Layer 2 of a small transformer language model trained on English Wikipedia (8 layers, counted from 0, width 128).
A neuron's activation on a vector x is SiLU(gate . x) times (in . x), where the dot is the dot product.

Input weights of the MLP neurons that the questions are about. A number n stands for n times 0.0015.
n11 gate: -48 -98 -140 -59 -75 0 158 4 -4 -93 -73 -262 -49 85 -117 124 -198 -46 7 26 33 -146 7 -127 227 -29 168 44 18 -152 -50 -106 118 49 11 244 22 -121 -74 -4 41 164 98 37 -62 -192 -77 -263 -207 -118 -223 -65 -52 66 22 40 179 -27 80 14 19 -181 -91 29 -27 -146 53 68 116 89 -128 15 82 -333 -15 -49 136 -18 98 35 156 -127 -39 264 -33 -98 18 -30 -4 -61 -143 15 -79 -263 48 18 -18 -320 -204 184 -79 -7 -137 -146 58 86 -4 -92 -26 309 65 -26 110 -167 -166 -14 200 -89 -46 127 21 321 -26 -145 -54 -62 -142 25
n16 gate: -264 -48 62 67 -69 15 48 198 -77 -118 -159 109 -4 38 -250 57 -19 -31 162 -30 78 -216 -104 31 -287 -202 -78 82 -29 -102 29 215 -190 240 -136 29 -52 156 -11 52 -91 -22 -19 80 -92 -143 71 -167 -222 -47 -37 -205 -173 -41 -7 -78 215 -4 160 -51 122 53 -73 104 -46 -26 54 -38 -100 -144 -4 -93 83 49 -55 61 -188 22 -73 -108 -125 -8 15 -142 260 -134 -11 -137 65 77 209 -74 158 -66 -67 102 7 -151 -26 34 245 -62 -358 300 -26 99 -103 -214 86 -214 66 157 -158 21 138 -171 -124 15 -136 -63 -83 143 -57 159 7 97 41 -11
n33 gate: -158 73 56 172 125 72 -13 112 -126 -27 67 -244 -34 112 90 -138 178 38 228 27 10 -81 0 11 -7 -100 -23 17 50 -123 7 74 -13 -179 68 -33 -175 -150 116 -67 195 -164 120 -82 90 27 -47 174 -20 220 34 -155 -191 -97 153 -37 -171 -21 -23 106 96 24 -14 -79 80 -191 36 21 -147 -117 -98 -21 68 -126 130 89 114 -172 -90 -68 33 -131 -111 59 205 -90 -43 79 -51 3 54 133 -20 105 64 39 -47 38 7 189 -26 -7 54 21 -36 49 242 278 -139 63 -159 135 177 -191 7 -184 -78 248 -94 -30 -104 -162 -34 10 10 -105 60 108
n47 gate: -38 -47 32 -82 -144 -203 131 -79 -98 -66 10 128 56 83 -184 -204 24 -78 -233 -175 -93 75 168 141 -21 129 -48 52 -210 63 -47 -165 -47 63 -97 279 -148 13 -129 -61 101 -41 -34 77 140 48 -128 86 38 94 123 273 76 99 -112 -79 -75 -51 14 24 11 215 99 -188 -7 51 123 39 17 86 -67 -125 -87 122 272 -21 43 34 63 66 -153 95 -117 278 82 42 50 -130 130 24 79 -238 122 -189 45 137 106 21 -21 -97 68 -30 -194 93 34 -74 -30 31 218 -14 -37 90 -32 221 -28 -74 -42 63 54 -92 56 -7 -225 24 -189 79 -51 -20
n50 gate: -58 373 -210 191 159 68 167 -4 88 87 131 78 36 -20 201 -284 -183 -165 132 50 -257 218 144 -25 -27 123 116 12 -69 55 -137 -41 -76 -40 -8 179 203 57 169 54 -67 -171 186 -251 93 12 -196 -8 75 -27 -175 -23 158 -39 58 -160 -70 0 132 -153 275 -4 -313 44 52 0 4 40 -39 72 83 134 -138 39 -77 24 -257 -66 -72 53 23 16 76 -193 117 -80 133 -155 91 65 -238 -35 -61 -113 -117 -23 132 51 308 110 8 -19 -20 248 -15 -23 173 -197 -12 -162 -100 16 -64 -105 -208 -49 -67 -59 -227 77 90 188 24 146 -104 98 -58 -72
n60 gate: -89 29 15 44 -18 -68 -292 77 212 60 147 145 -80 67 -61 -23 52 34 -97 -85 -182 -170 184 -27 282 -292 136 100 168 -79 11 78 -159 -19 -138 14 30 -97 -67 51 -131 59 -191 291 158 48 104 100 -175 -47 107 44 -232 -26 -234 78 -55 -93 70 -120 49 41 -27 -29 -234 44 -179 46 -161 -218 -104 -77 45 49 128 158 -92 -37 -38 -104 18 159 152 25 66 182 11 87 -196 -11 126 103 215 154 33 -115 -280 -45 -23 -67 -222 65 -82 132 36 62 36 108 86 205 -146 60 -88 -59 141 192 94 30 158 0 39 80 102 -45 -157 130 15 -140
n91 gate: 215 31 75 0 85 223 17 -54 -151 -95 21 -101 21 -154 150 132 -45 72 242 21 -90 -35 162 69 -87 -75 0 14 -48 148 41 -100 214 -178 18 -125 -45 24 -102 -51 42 -169 -117 -142 -17 35 -31 107 -269 119 204 -17 -112 -41 -199 7 -145 -80 -62 0 128 14 -168 202 187 -73 181 -93 -196 -60 -87 101 92 -35 137 -166 25 45 -199 -23 223 28 -24 152 31 -57 146 67 -163 185 94 96 -44 -259 222 -17 79 -39 28 45 51 37 179 54 218 7 17 -42 -56 -3 -62 286 0 36 139 118 -77 0 -79 41 -137 41 -75 7 -48 209 -127 -10
n99 gate: -265 -36 -27 -195 -144 38 -52 -154 178 -109 -4 -134 -279 -142 175 117 125 118 -36 96 11 66 -143 19 133 105 95 -41 29 -19 -194 -35 -144 26 48 -133 303 158 15 -87 -71 -44 -238 0 -135 -52 200 -114 63 101 55 4 -71 99 277 -7 84 12 -275 254 -11 19 15 103 27 63 -204 125 -142 253 218 0 112 -108 99 -11 -80 0 -49 18 -142 -23 -32 -111 -66 -61 47 -38 -68 -47 185 175 -44 192 74 -11 -48 -19 -49 -181 62 25 153 46 7 76 -44 -7 41 -84 -142 152 80 -182 -125 -216 7 -45 211 99 142 -83 -170 -7 196 -196 132 57
n161 gate: -102 105 126 -157 35 104 -55 176 89 -36 16 265 -36 60 -207 162 4 -73 57 -157 -63 20 106 -50 102 35 247 -24 54 -88 -111 106 -166 165 -215 146 -182 115 0 -8 -236 -86 -243 88 -39 131 190 63 4 19 55 -58 72 -196 -113 165 -286 -178 -227 31 77 325 138 -159 61 -47 194 -154 43 -27 -65 8 -116 80 -90 -20 -106 -91 20 -183 -101 366 -15 -84 -24 61 42 76 -141 179 197 148 113 53 -103 23 47 -128 -12 -55 159 -35 -159 74 85 135 295 24 -4 -226 16 8 49 -110 -16 -227 -159 -115 -205 -144 53 -155 -165 16 -70 -276 156 31
n262 gate: -36 256 87 99 4 -131 -117 42 -54 0 22 51 -60 126 -79 -45 26 -106 -198 80 26 -120 -11 27 -212 40 -135 95 112 -52 107 63 -111 -86 174 -32 48 -28 -152 -76 -85 -255 -44 -276 -65 -195 -4 138 15 -57 -164 -36 44 -22 112 303 -153 227 -84 68 -75 0 -203 -147 23 182 -127 -49 -148 124 25 -148 -304 66 47 -194 -117 -37 -90 223 -94 138 103 7 -131 -60 -125 -4 -108 50 110 -148 -36 23 26 -103 102 -44 59 205 -72 -14 -199 27 -76 222 -101 66 -173 -163 -94 -107 11 106 -128 -61 -89 100 87 40 -116 -47 138 252 -119 198 -40 -270
n290 gate: 49 -257 -153 81 34 -11 -193 252 17 193 -17 92 -25 0 -83 87 190 -11 157 53 42 252 116 200 0 -153 -140 -21 17 189 99 162 76 65 135 -138 -113 -27 82 56 -11 42 -154 -79 38 170 212 95 32 65 70 -200 139 -88 177 4 213 -115 -46 -24 209 -74 98 -43 -98 42 89 4 -66 7 -92 44 182 4 -195 14 -138 49 -137 61 139 7 -7 -185 91 -90 -247 -104 7 149 -18 42 -24 29 -99 -137 -126 -57 -210 49 52 35 110 18 -7 193 -83 181 -202 101 55 11 -4 92 80 -275 -114 96 -165 -52 27 -41 -97 39 -21 -190 -73 164
n310 gate: -54 74 156 136 -73 -18 -14 190 35 -36 -11 -72 -187 -25 170 99 -136 -11 -142 222 79 -89 0 124 -140 18 -207 97 -109 298 -175 -86 -112 194 -22 14 -50 -111 -91 159 -163 329 -7 -187 -46 130 234 89 61 0 0 -74 -18 -150 -128 -43 182 49 -103 -137 106 -195 41 100 26 -46 -31 -203 -138 -42 10 -82 -44 54 220 120 -174 -90 242 -90 99 -7 -63 -14 11 103 -115 -73 139 -14 50 53 71 26 -183 7 57 222 7 7 39 -81 98 -56 194 -28 -42 65 -18 4 0 18 -63 164 -170 35 54 -62 324 312 7 -11 62 15 -116 -230 43 24
n11 in: -43 155 63 150 77 29 186 30 163 -11 -32 101 136 72 37 -202 4 -56 -128 -118 -100 -25 4 53 -226 46 -32 -29 -127 203 84 -62 -60 -139 11 63 136 24 0 -99 -102 -54 28 59 -164 11 227 96 134 52 0 -60 167 104 4 -229 14 301 -217 46 202 47 -174 -277 104 -114 212 -133 -99 -80 -243 19 -62 29 92 -80 103 -82 -73 -173 71 249 -59 105 89 -18 84 99 47 7 86 124 21 -30 25 -73 -11 -22 87 -140 35 -56 7 11 -7 186 -25 188 -68 -153 -307 86 -18 -247 -44 112 101 130 67 -28 156 60 -246 -11 46 -208 -178 -150
n16 in: -131 56 43 49 -48 -184 120 39 0 -15 -276 49 96 83 54 19 281 -54 -65 -7 -23 112 105 8 -147 -122 142 -11 -126 -95 -33 -32 -26 131 -68 -92 117 88 -437 89 -34 -79 -90 -61 -216 129 53 11 140 172 161 -40 -61 -109 130 -289 64 -55 -172 66 -15 -19 -27 198 -299 -75 -58 -112 45 -203 7 20 -8 -239 63 54 -62 -128 -131 -58 -175 96 -48 168 -116 135 26 226 126 4 143 86 -70 0 -68 -102 49 38 -46 -26 -26 -59 121 0 -48 -147 -100 -117 106 -108 63 -68 -302 -95 -143 88 -80 137 -129 245 145 299 154 -160 -163 -19 157 139
n33 in: 48 7 -43 -193 74 -21 -76 -4 129 -340 -140 35 -95 -59 -82 106 213 103 67 27 103 -31 -171 275 -31 -41 -41 -28 -41 70 -134 -30 -3 176 56 77 14 94 45 61 -24 0 38 39 -14 -76 -3 120 -28 161 -99 -7 24 -165 48 196 -34 -29 58 44 106 -69 -106 189 146 55 63 -67 -68 87 70 143 -108 143 129 -217 -71 89 14 -30 51 -169 -117 -191 58 -155 -175 -56 109 -27 -231 150 -275 132 41 -34 -3 164 56 -48 105 64 -35 -68 -91 -192 -30 49 -111 68 -47 -297 -128 160 188 -104 14 -181 47 133 -13 81 46 28 190 -303 3 -77
n47 in: -126 17 69 14 20 54 -45 -98 45 0 167 -7 -226 -14 4 11 80 11 146 21 81 -209 146 -37 67 41 195 -126 -110 11 -55 114 -27 0 -42 -137 -183 218 -163 80 153 199 52 -139 7 -116 60 -181 -120 -79 -52 -202 -21 -182 -83 227 160 118 -91 238 90 201 0 208 11 -241 -142 -58 28 -149 -64 193 -146 18 149 -68 14 25 -118 -54 -90 -79 -20 290 105 101 -229 86 107 -193 -140 -55 110 69 -77 -37 -42 21 -249 -7 -89 -69 -46 183 76 -58 -10 95 158 149 145 -106 40 199 122 -10 131 64 55 -55 -27 76 -97 71 -24 -25 -52 -17
n50 in: -161 201 -4 181 -244 310 -61 112 -8 20 -107 120 -83 105 -131 -47 -184 135 -127 -61 -8 -161 283 -332 58 208 191 116 -125 -12 -67 7 -49 -28 -93 11 -23 -407 -43 -87 308 -77 -145 67 103 -54 27 -4 -81 -139 -61 128 109 -58 133 -123 -42 -69 -8 147 114 -23 71 77 0 127 0 -166 -129 -108 -71 176 -4 -35 -312 -129 -131 27 118 -97 34 192 37 -26 100 8 -139 -98 106 -23 89 110 -4 24 19 382 -53 -101 55 -23 38 83 -287 20 -106 -90 110 39 -12 -57 -208 66 123 57 103 -180 -132 187 36 23 59 -144 -71 8 4 -116 69 93
n60 in: 43 149 -28 -54 144 182 -39 -113 27 134 46 246 -131 0 24 -115 368 -140 41 112 54 54 -386 8 -12 84 -8 51 -15 110 94 71 -95 52 43 23 198 83 149 -31 -4 128 -250 -103 -177 -20 -47 135 129 -8 -23 -471 8 -4 -192 -31 -235 4 -12 248 59 -20 -124 -95 -136 -128 158 32 107 -19 97 56 -173 8 -31 55 -48 -182 87 -60 -12 -51 64 -136 197 0 -87 71 -142 119 -206 -38 57 -68 229 94 -27 -31 -47 -97 -8 -167 67 -81 -160 72 -149 -129 47 38 157 -125 -236 347 68 113 -47 267 77 -77 -67 -217 4 24 61 -62 4 38
n91 in: -61 21 0 125 -35 40 -68 45 -149 80 -117 54 -66 4 140 162 -140 37 188 -39 172 93 -32 155 122 -95 -29 79 -74 -54 -49 -114 -67 -88 -105 42 14 101 4 99 29 25 21 -77 -75 36 -83 29 22 151 154 0 -192 -182 21 -136 -157 -140 132 -74 55 101 -67 273 -100 -61 -108 -59 21 177 -28 4 258 -14 185 -267 -104 -65 55 62 -60 -7 -185 -49 139 59 -112 26 -40 85 79 316 7 41 280 -14 -75 134 -120 220 106 -155 138 49 205 0 -254 -242 50 89 57 7 122 224 170 210 -109 -18 -138 -128 -45 70 242 -229 113 -22 36 66
n99 in: -60 123 66 87 -243 -123 -117 59 -22 65 11 -4 -19 305 -148 77 -207 63 -99 -68 15 113 -68 99 -272 -67 90 -11 -19 -119 -7 -130 -103 -39 -34 -162 -98 154 210 119 -123 98 -135 100 94 -262 8 259 -133 22 30 159 38 -188 -34 57 11 -115 267 -85 -62 0 261 -161 8 -38 48 191 -191 -204 37 110 157 107 142 123 109 -94 62 -175 26 85 -92 -85 143 12 262 -146 -42 11 140 -161 212 98 45 -110 53 46 -46 -64 -174 89 -19 197 -163 7 -100 221 -235 56 149 140 51 137 4 -177 8 57 8 49 168 85 58 138 130 185 49 114
n161 in: 185 39 66 146 -94 -22 146 182 106 -47 -4 -240 84 86 -77 99 -39 103 -62 -199 96 14 -202 120 -46 -109 11 -46 -46 -43 42 147 98 226 -151 70 39 166 -148 148 126 46 244 -80 -18 -22 97 -106 -83 -45 75 108 -151 71 74 28 248 146 -160 -133 66 -176 18 44 -144 -178 -38 -136 -95 -93 -45 -192 -177 -248 219 33 77 50 -135 59 -53 -29 -31 3 167 -4 83 -98 -29 -155 -104 -74 -4 148 -43 -3 -25 7 275 118 291 56 22 45 -182 147 -46 25 100 219 -42 -75 -59 -166 -172 -24 -108 -112 30 -35 -14 70 -131 -210 -32 218 -134 17
n262 in: 43 -143 -37 -105 109 -4 130 113 -14 15 172 4 -22 -44 4 -279 -61 64 -46 4 83 213 -58 202 -72 107 -205 62 -25 143 -28 83 99 163 70 7 214 190 -18 18 106 14 -22 4 -61 -120 36 11 -11 -212 -141 -106 -7 -224 72 -7 -137 110 -130 -107 189 -33 71 113 94 -137 -112 4 4 -137 -193 53 77 -241 -219 59 -75 203 171 -137 129 -126 -4 -39 199 130 -67 81 -140 18 87 68 39 53 -254 -53 140 51 66 51 -199 39 -62 155 207 -114 61 135 -98 126 -11 -106 198 -10 123 99 139 -253 -41 -18 -129 -85 226 -246 -36 -76 -47 253
n290 in: -75 -10 -117 -76 -124 137 21 39 27 136 -55 -159 165 -90 -53 56 178 132 57 -147 10 -168 -65 -98 -161 102 -21 -31 -183 -17 -50 10 34 -193 14 -114 -213 -67 21 48 -160 -45 -17 196 -44 10 335 51 80 -10 58 -118 226 96 61 72 116 69 -109 54 -14 -249 -110 135 139 17 -47 14 48 83 123 64 -105 87 78 -129 -67 -110 134 53 -88 91 -84 74 -38 74 -27 7 175 -10 -34 -255 139 -260 -110 97 300 -28 -21 -138 37 -108 229 -118 51 -24 30 80 124 228 -27 -162 -145 99 21 164 -129 3 75 68 60 24 49 136 108 224 -92 17
n310 in: 65 -114 37 141 -232 147 -7 266 39 -128 -93 0 0 106 82 -52 -216 -45 -28 -11 0 -205 -57 87 112 -224 -115 166 -4 40 -183 -7 -39 7 -175 169 -76 74 -77 -64 -26 137 -373 -125 147 -91 33 36 193 -63 -36 141 -66 -61 -121 4 -25 -53 -93 177 288 25 -26 -12 15 -147 -10 74 46 -35 -80 11 157 -84 32 7 100 36 -166 -35 125 66 -18 18 43 100 -70 162 99 36 18 68 -202 -221 148 -214 -254 80 69 54 -18 99 -87 200 -74 -71 50 -338 214 -18 220 116 141 0 226 106 44 11 -116 29 73 43 -140 190 -35 -72 -7 -18

Each question shows a token from some text and the vector x that enters the MLP there. A number n stands for n times 0.007.

"over": 123 3 230 46 140 33 -52 -170 182 16 43 177 -45 -38 51 -41 207 53 -73 -212 100 -118 5 13 85 30 96 -17 49 62 1 -69 44 -18 -106 -223 -92 87 107 41 0 138 27 -14 12 -112 22 -145 33 120 112 129 -80 -1 125 -220 -47 -172 64 -90 46 263 -76 -116 -53 -113 93 -22 144 60 -81 58 -131 -57 -201 -84 -209 -109 -41 -214 -44 -219 -6 -268 189 92 42 74 59 35 126 29 28 53 138 3 -69 -5 74 -93 -24 -74 -59 221 -84 65 -169 15 -144 152 167 17 59 -175 86 -60 -45 -87 181 114 58 12 59 41 95 57 -36 -90
Which two neurons fire most, strongest first? n60, n99

"iv": -23 -74 87 149 124 189 260 41 -54 -91 15 -151 98 -198 51 -94 -52 -66 -49 -39 105 -142 13 -7 10 -73 68 -209 -12 5 -59 -139 91 -46 -41 -195 -97 -142 147 -64 29 -161 109 -143 -79 -50 -66 -31 38 -121 8 124 120 -90 -119 -82 -135 -122 76 -28 -51 34 76 -93 -91 -80 -148 -140 74 -93 -139 28 -119 -110 -194 -113 3 115 232 64 65 -52 282 199 -19 96 108 69 -11 -63 -49 45 34 172 123 -116 -47 110 152 35 120 -55 -204 -56 -74 159 -55 -122 -21 -9 -84 -18 -136 -104 -55 42 31 -37 90 128 -246 29 31 27 129 -70 108 -255
Which of these neurons fires most? n50

" M": 8 -144 -80 -38 -5 60 35 154 72 -6 -6 -36 64 -108 -2 -21 -7 -1 -32 -140 257 41 38 -56 76 -14 57 -44 39 106 -85 24 20 -236 71 -97 -19 -205 -1 84 93 31 184 -66 -132 -3 39 -18 80 -98 54 -44 -8 -16 -70 -34 -73 -139 117 93 -70 80 -10 -166 -10 -115 152 1 -53 -104 47 5 -60 146 -243 -180 -129 168 62 18 -19 -209 5 33 175 76 -83 86 17 46 -154 37 -44 130 90 37 -1 -98 323 46 1 -75 44 172 161 17 -5 -17 -79 42 193 -117 -247 -138 -157 15 1 -19 112 59 113 -41 117 91 110 65 46 -45
Which of these neurons fires most? n50

"m": -90 14 23 -14 -46 105 41 139 253 46 37 43 43 -83 123 -43 -82 41 -1 -141 57 112 199 -149 -120 -74 -95 -1 -12 115 -44 63 3 -35 -119 -144 -58 -118 181 95 -45 127 81 23 -206 -66 86 139 31 -61 92 -6 28 -3 26 -50 -129 -171 195 187 50 96 -29 -133 -150 -219 179 73 63 -63 -78 185 -288 106 -118 -240 -40 11 -66 -27 24 -191 -58 -7 200 64 -72 -25 -4 -52 94 112 -148 60 99 -132 0 76 -32 100 -65 -2 -29 76 109 124 -96 -13 -1 -22 120 13 -267 47 -66 -64 91 -108 188 138 113 -109 -160 146 53 -9 84 48
The most active neuron and its activation: n310, at about 1.9

" Mar": -5 -102 -106 147 -134 73 -60 34 11 -150 58 -89 157 -34 74 55 -105 23 40 -129 169 2 -81 35 63 -12 1 -69 199 -3 -127 -70 112 -158 -1 -122 84 -120 146 -46 192 47 179 -131 -71 -11 128 -169 -2 -82 90 152 27 17 -27 -82 -41 -88 17 43 -124 204 104 -144 -6 56 256 135 0 -82 112 35 69 121 -197 0 -162 50 -22 -51 -40 -246 -57 17 -13 94 -36 33 51 120 -43 -31 -169 80 60 -120 -70 -24 279 -30 137 -61 -2 203 31 42 52 -66 -135 159 129 21 -247 -240 -97 106 -31 48 59 33 103 46 180 25 90 -35 -2 -73
Which two neurons fire most, strongest first? n60, n47

" her": 23 -114 72 -23 14 130 70 161 1 -6 27 -64 -116 96 51 8 -122 17 152 -174 125 -144 -94 -40 -11 95 -70 -7 -90 97 -51 56 31 -137 -24 -242 -41 -98 141 35 -7 110 119 45 -102 9 131 78 80 -56 -35 -18 -106 -81 -21 -47 81 -222 52 50 -38 117 222 -216 171 68 48 38 44 -155 100 149 13 33 -96 -181 -25 68 23 185 -136 -159 -48 -103 99 166 -112 229 -43 -47 -90 111 -137 99 16 -194 -113 17 288 -34 51 -97 -81 35 90 93 -96 -12 7 83 81 -48 -95 -171 10 103 101 -39 26 25 1 42 -99 71 58 -2 -17 -142
Which two neurons fire most, strongest first? n310, n33

" P": -26 -31 -1 -89 89 122 -10 8 13 -26 -44 -52 38 6 -7 -65 1 -47 -108 -228 214 6 -40 -6 48 19 -31 -27 -19 61 -56 -109 87 -255 44 -160 -16 -79 -85 104 65 145 217 -15 -149 -117 8 -34 17 -52 -10 32 14 36 -67 -67 -6 -173 116 -14 -158 38 25 -168 -48 -35 -32 65 -108 -100 101 20 -50 114 -195 -169 -66 77 -35 -94 -70 -141 103 72 1 125 -155 2 143 -3 64 -20 -75 153 139 -124 -33 -90 145 13 -39 -36 18 130 134 -27 -50 -128 -98 193 130 -63 -213 -188 -185 21 3 -11 84 178 1 -5 214 68 79 -55 192 -119
The most active neuron and its activation: n50, at about 0.11

" Ph": -75 -83 25 88 93 114 127 116 20 -41 12 112 165 31 -93 -52 -145 50 -92 -176 206 -137 83 55 10 10 20 -10 -136 -8 -23 -68 37 -206 -30 -93 -4 -103 -61 89 50 242 138 -6 -30 -10 -21 -157 -25 -40 77 -103 62 64 -88 -96 32 -147 75 80 -46 155 87 -158 32 -5 43 166 2 -166 -43 -33 -164 -33 -160 -123 -203 25 123 -140 -66 -128 45 -32 84 80 -125 69 212 101 -69 -139 -46 80 30 -68 53 19 149 -4 -106 -80 58 119 89 78 -177 -211 -36 157 5 50 -229 -226 -181 105 42 -109 180 104 111 -7 25 88 64 -55 21 -105
Which of these neurons fires most? n11

" D": -50 -130 -52 -51 -15 135 131 84 -40 8 -25 -14 46 -10 -66 -100 75 -87 3 -204 215 -52 -1 -2 26 16 -2 -77 50 112 -39 -138 4 -323 -11 -45 -38 -104 -43 -90 93 103 55 -61 -121 -60 -40 -36 121 -77 5 3 35 -55 -159 -19 -92 -236 49 148 -76 156 113 -154 -43 -63 67 46 -38 -147 -19 61 -1 116 -243 -168 -95 97 27 51 -144 -277 32 82 -25 82 -147 -15 80 52 -42 -55 -91 109 170 17 -52 -13 180 78 51 -51 -65 101 115 24 -69 20 -17 80 123 50 -177 -124 -144 -46 -40 126 56 125 111 -169 163 -36 16 -38 -68 -5
Which of these neurons fires most? n161

" |": -116 -81 1 -19 -64 62 114 -21 30 3 96 98 139 234 17 -142 91 64 121 -77 41 -108 5 156 131 -19 -46 76 138 27 -75 -24 142 -98 -92 -58 -99 -170 61 144 44 -6 69 -46 -151 -302 -24 -59 99 -77 47 45 28 -84 -7 -89 -96 -228 37 -5 55 -16 61 -220 98 -77 -52 51 -10 -152 -127 55 -33 84 -108 -86 -94 190 -33 -15 -130 22 37 -98 46 137 -127 80 44 32 68 48 -3 241 26 -146 77 -107 110 -39 61 -43 -89 -63 136 99 -70 -52 -31 154 75 -148 -154 -45 -118 -52 147 -22 27 91 -20 -85 63 -50 20 22 146 -127
The most active neuron and its activation: n262, at about 0.44

"ow": 63 -18 118 -28 169 -42 -83 130 169 53 -6 93 135 -91 103 -68 112 -4 113 -221 89 -4 84 -48 -215 68 74 -38 64 118 -79 -60 18 -45 28 -175 -243 -9 72 209 109 394 -42 -114 -75 -20 96 2 177 -108 125 -19 21 -165 -2 -92 -112 -55 60 12 74 41 32 -149 51 6 -14 52 -3 -72 2 48 -96 45 -70 -127 -128 69 -49 41 72 -126 88 -95 -106 -64 8 161 -81 -83 29 -49 5 160 19 -106 -118 -29 168 100 183 -72 98 -14 16 -36 -47 -58 -52 153 297 24 -218 -271 -42 67 -20 -180 70 99 -129 -76 -79 -78 -31 -120 88 -55
Which two neurons fire most, strongest first? n161, n310

"on": -139 -165 10 -94 -5 200 -88 -107 85 45 -60 133 145 77 98 -168 24 68 -143 -113 119 -85 69 -6 -48 -12 -97 -105 70 -8 -202 -87 121 -7 -42 -112 -112 14 22 -108 113 87 107 106 -259 8 122 28 207 -61 77 -164 16 -136 -97 -88 41 -251 45 120 23 42 132 -162 75 -22 78 -6 105 45 -63 105 7 48 116 13 -49 -84 -108 88 -126 -202 -120 196 -17 -69 99 343 -95 4 70 85 -184 115 -105 90 141 -213 -9 -14 21 -102 28 31 91 94 -28 -255 -175 43 27 2 -50 -31 -121 -91 116 -53 14 166 -10 -4 -122 53 -42 -46 124 31
Which of these neurons fires most? n11

" n": 19 -201 3 -49 -48 76 -95 -68 -13 45 2 0 89 -18 -54 -30 -78 15 -15 -190 99 -44 -79 112 36 -112 -6 -83 -105 82 -40 105 23 -119 -88 -102 -97 20 -61 107 179 102 105 30 -122 -79 -61 62 163 -114 66 -102 125 18 -99 -6 -138 -191 -72 104 -63 335 -13 -245 -24 -55 165 112 -54 7 34 125 -95 84 -157 -151 -120 8 98 97 44 -176 -51 -20 127 -19 -169 87 4 -27 -76 -52 -78 67 139 32 18 26 70 -35 100 45 -51 78 125 -26 7 -2 -13 89 269 -70 -158 -49 -123 81 174 54 170 38 -21 -12 140 128 0 76 185 -107
Which of these neurons fires most? n47

"w": 79 -225 66 78 47 11 -197 -10 -105 136 -10 3 23 29 90 -122 34 2 -10 -121 49 145 146 17 14 -237 23 150 -5 62 -29 60 20 -53 -73 36 65 31 67 206 171 247 3 -31 -114 -4 173 37 34 44 166 -122 -40 -67 -163 -195 -210 -75 125 -103 92 111 98 -158 -74 -59 -193 -58 -66 -21 -167 72 -18 55 -57 -46 -70 125 -58 1 -37 -171 29 -41 -9 23 -83 130 21 -64 -119 1 -50 -32 170 -17 -267 -97 85 44 134 -234 -210 65 -47 87 -152 -14 -42 48 100 -54 -103 -94 -29 -114 115 -236 67 92 -169 -120 -42 -127 19 -111 31 -83
Which of these neurons fires most? n60

"ere": -48 -41 26 -142 -6 205 -60 -95 -69 -51 70 -98 87 -113 94 -26 -66 34 -72 -150 91 -14 28 166 0 20 61 -70 137 91 -57 -176 122 -105 -131 -197 -134 -198 106 179 32 27 8 -141 -134 -51 -38 46 -24 -323 94 239 33 -88 -161 -105 -151 -136 45 -89 -87 125 119 -53 21 -38 -74 70 45 -249 -153 25 -106 95 -11 -143 -66 48 -49 136 0 -163 -85 48 -27 81 -14 298 -74 -6 77 44 -92 50 293 32 -112 -23 86 22 141 -141 -137 -33 25 -27 -144 21 113 17 -71 93 -221 -181 30 116 35 -59 34 106 -232 -67 83 29 6 12 -67 57
Which of these neurons fires most? n91

"il": -20 -170 59 238 -3 84 77 -171 59 162 -33 0 -1 51 29 24 -41 54 -92 -111 135 -116 -2 209 -180 2 -8 -37 184 -69 126 -89 64 -62 109 -64 30 -98 -8 124 -32 6 -89 -24 -83 -16 68 -44 29 -204 64 18 -118 -98 -45 -132 40 -225 119 25 -71 119 25 -84 -17 -14 -127 -17 99 15 -26 182 283 17 -110 30 29 88 -91 -36 69 -34 -152 -80 -54 159 136 -138 38 104 -70 -78 -112 260 41 -16 -23 -179 -33 74 4 15 -127 14 -43 0 -312 -241 -11 62 228 -93 -118 -168 -105 -57 202 -278 -46 23 0 -238 159 122 13 76 -98 -143
Which of these neurons fires most? n50

"ed": -48 -184 55 -56 -62 76 -77 36 -156 -15 30 -123 -9 62 13 -53 51 -47 135 -259 57 -160 115 111 -175 168 65 -72 10 65 -53 -52 152 -115 -14 -187 -36 68 21 136 187 90 -24 -100 -56 -53 -2 -2 192 -182 180 43 -23 -14 147 -86 27 -186 12 13 44 73 63 -81 94 -57 -6 15 190 -90 -31 51 -200 31 -80 -118 34 72 78 39 -221 16 -15 -129 55 201 -94 89 -16 109 -33 37 -80 41 -8 -65 -132 -97 262 4 -6 30 -241 -34 -56 171 -93 22 -11 -92 26 -187 -119 -177 -93 28 90 -147 132 149 -11 -112 184 -127 7 9 287 -20
Which two neurons fire most, strongest first? n161, n262

"ol": 11 -227 144 75 63 126 -136 -15 189 131 -52 62 265 -25 128 -23 80 57 -5 -126 134 -88 -102 113 6 70 -168 -10 -24 -105 -74 13 -25 -189 231 -178 -133 -111 116 61 122 5 113 48 -130 -26 117 -124 54 5 193 -20 58 -51 -63 -80 -48 -146 -25 133 -44 117 94 -57 -53 -93 151 50 -3 128 88 41 -56 74 -161 -136 -63 -76 -18 -37 -16 -176 -127 -96 -32 179 -31 -234 -48 117 -24 24 -136 71 86 -26 111 81 48 59 227 -122 -67 118 46 99 -286 -87 0 96 132 -56 -289 -90 -22 -31 195 -7 83 -23 -5 -231 -11 120 -22 33 111 -119
Which of these neurons fires most? n290

"et": -169 -172 -27 -86 55 47 -21 -28 32 -36 5 31 102 64 162 -131 85 7 -13 -133 49 -153 16 -55 -154 -6 -37 -105 214 49 -53 -218 133 -59 -55 -47 -147 -100 5 69 23 169 79 49 -171 20 132 -55 144 183 284 -61 84 -146 41 -212 -38 -144 214 108 -13 144 -83 -96 16 -258 -8 147 47 69 -11 170 118 40 15 -81 -80 27 -99 122 -194 -100 29 110 141 5 27 118 30 -65 -73 -27 -117 169 -19 -4 156 -30 96 -43 -19 -30 -144 84 0 -107 35 -263 -5 111 195 0 -24 17 -102 -65 -32 -171 -16 183 -45 -11 -45 90 -8 17 282 -142
Which of these neurons fires most? n16

"ary": 73 -68 -8 23 242 -8 19 41 -275 26 168 -27 53 -30 91 -202 -55 88 -16 -100 117 -159 25 198 28 46 104 23 267 27 -95 -232 31 -21 144 -57 -7 -73 175 -85 105 -42 11 -146 -195 112 -120 39 -127 -192 -31 93 142 -8 -103 -184 -202 -72 12 35 -130 102 157 -72 38 -13 -45 35 146 -142 -24 81 -64 -31 -46 -113 -96 124 -5 0 6 -177 21 -178 86 79 17 98 -1 -79 19 16 20 158 18 -26 -92 -24 98 -50 -7 -48 -26 -63 41 262 -168 -28 111 75 95 -52 -164 -308 43 124 54 20 67 102 -93 -84 -99 -98 64 -49 53 -212
Which three neurons fire most, strongest first? n290, n99, n16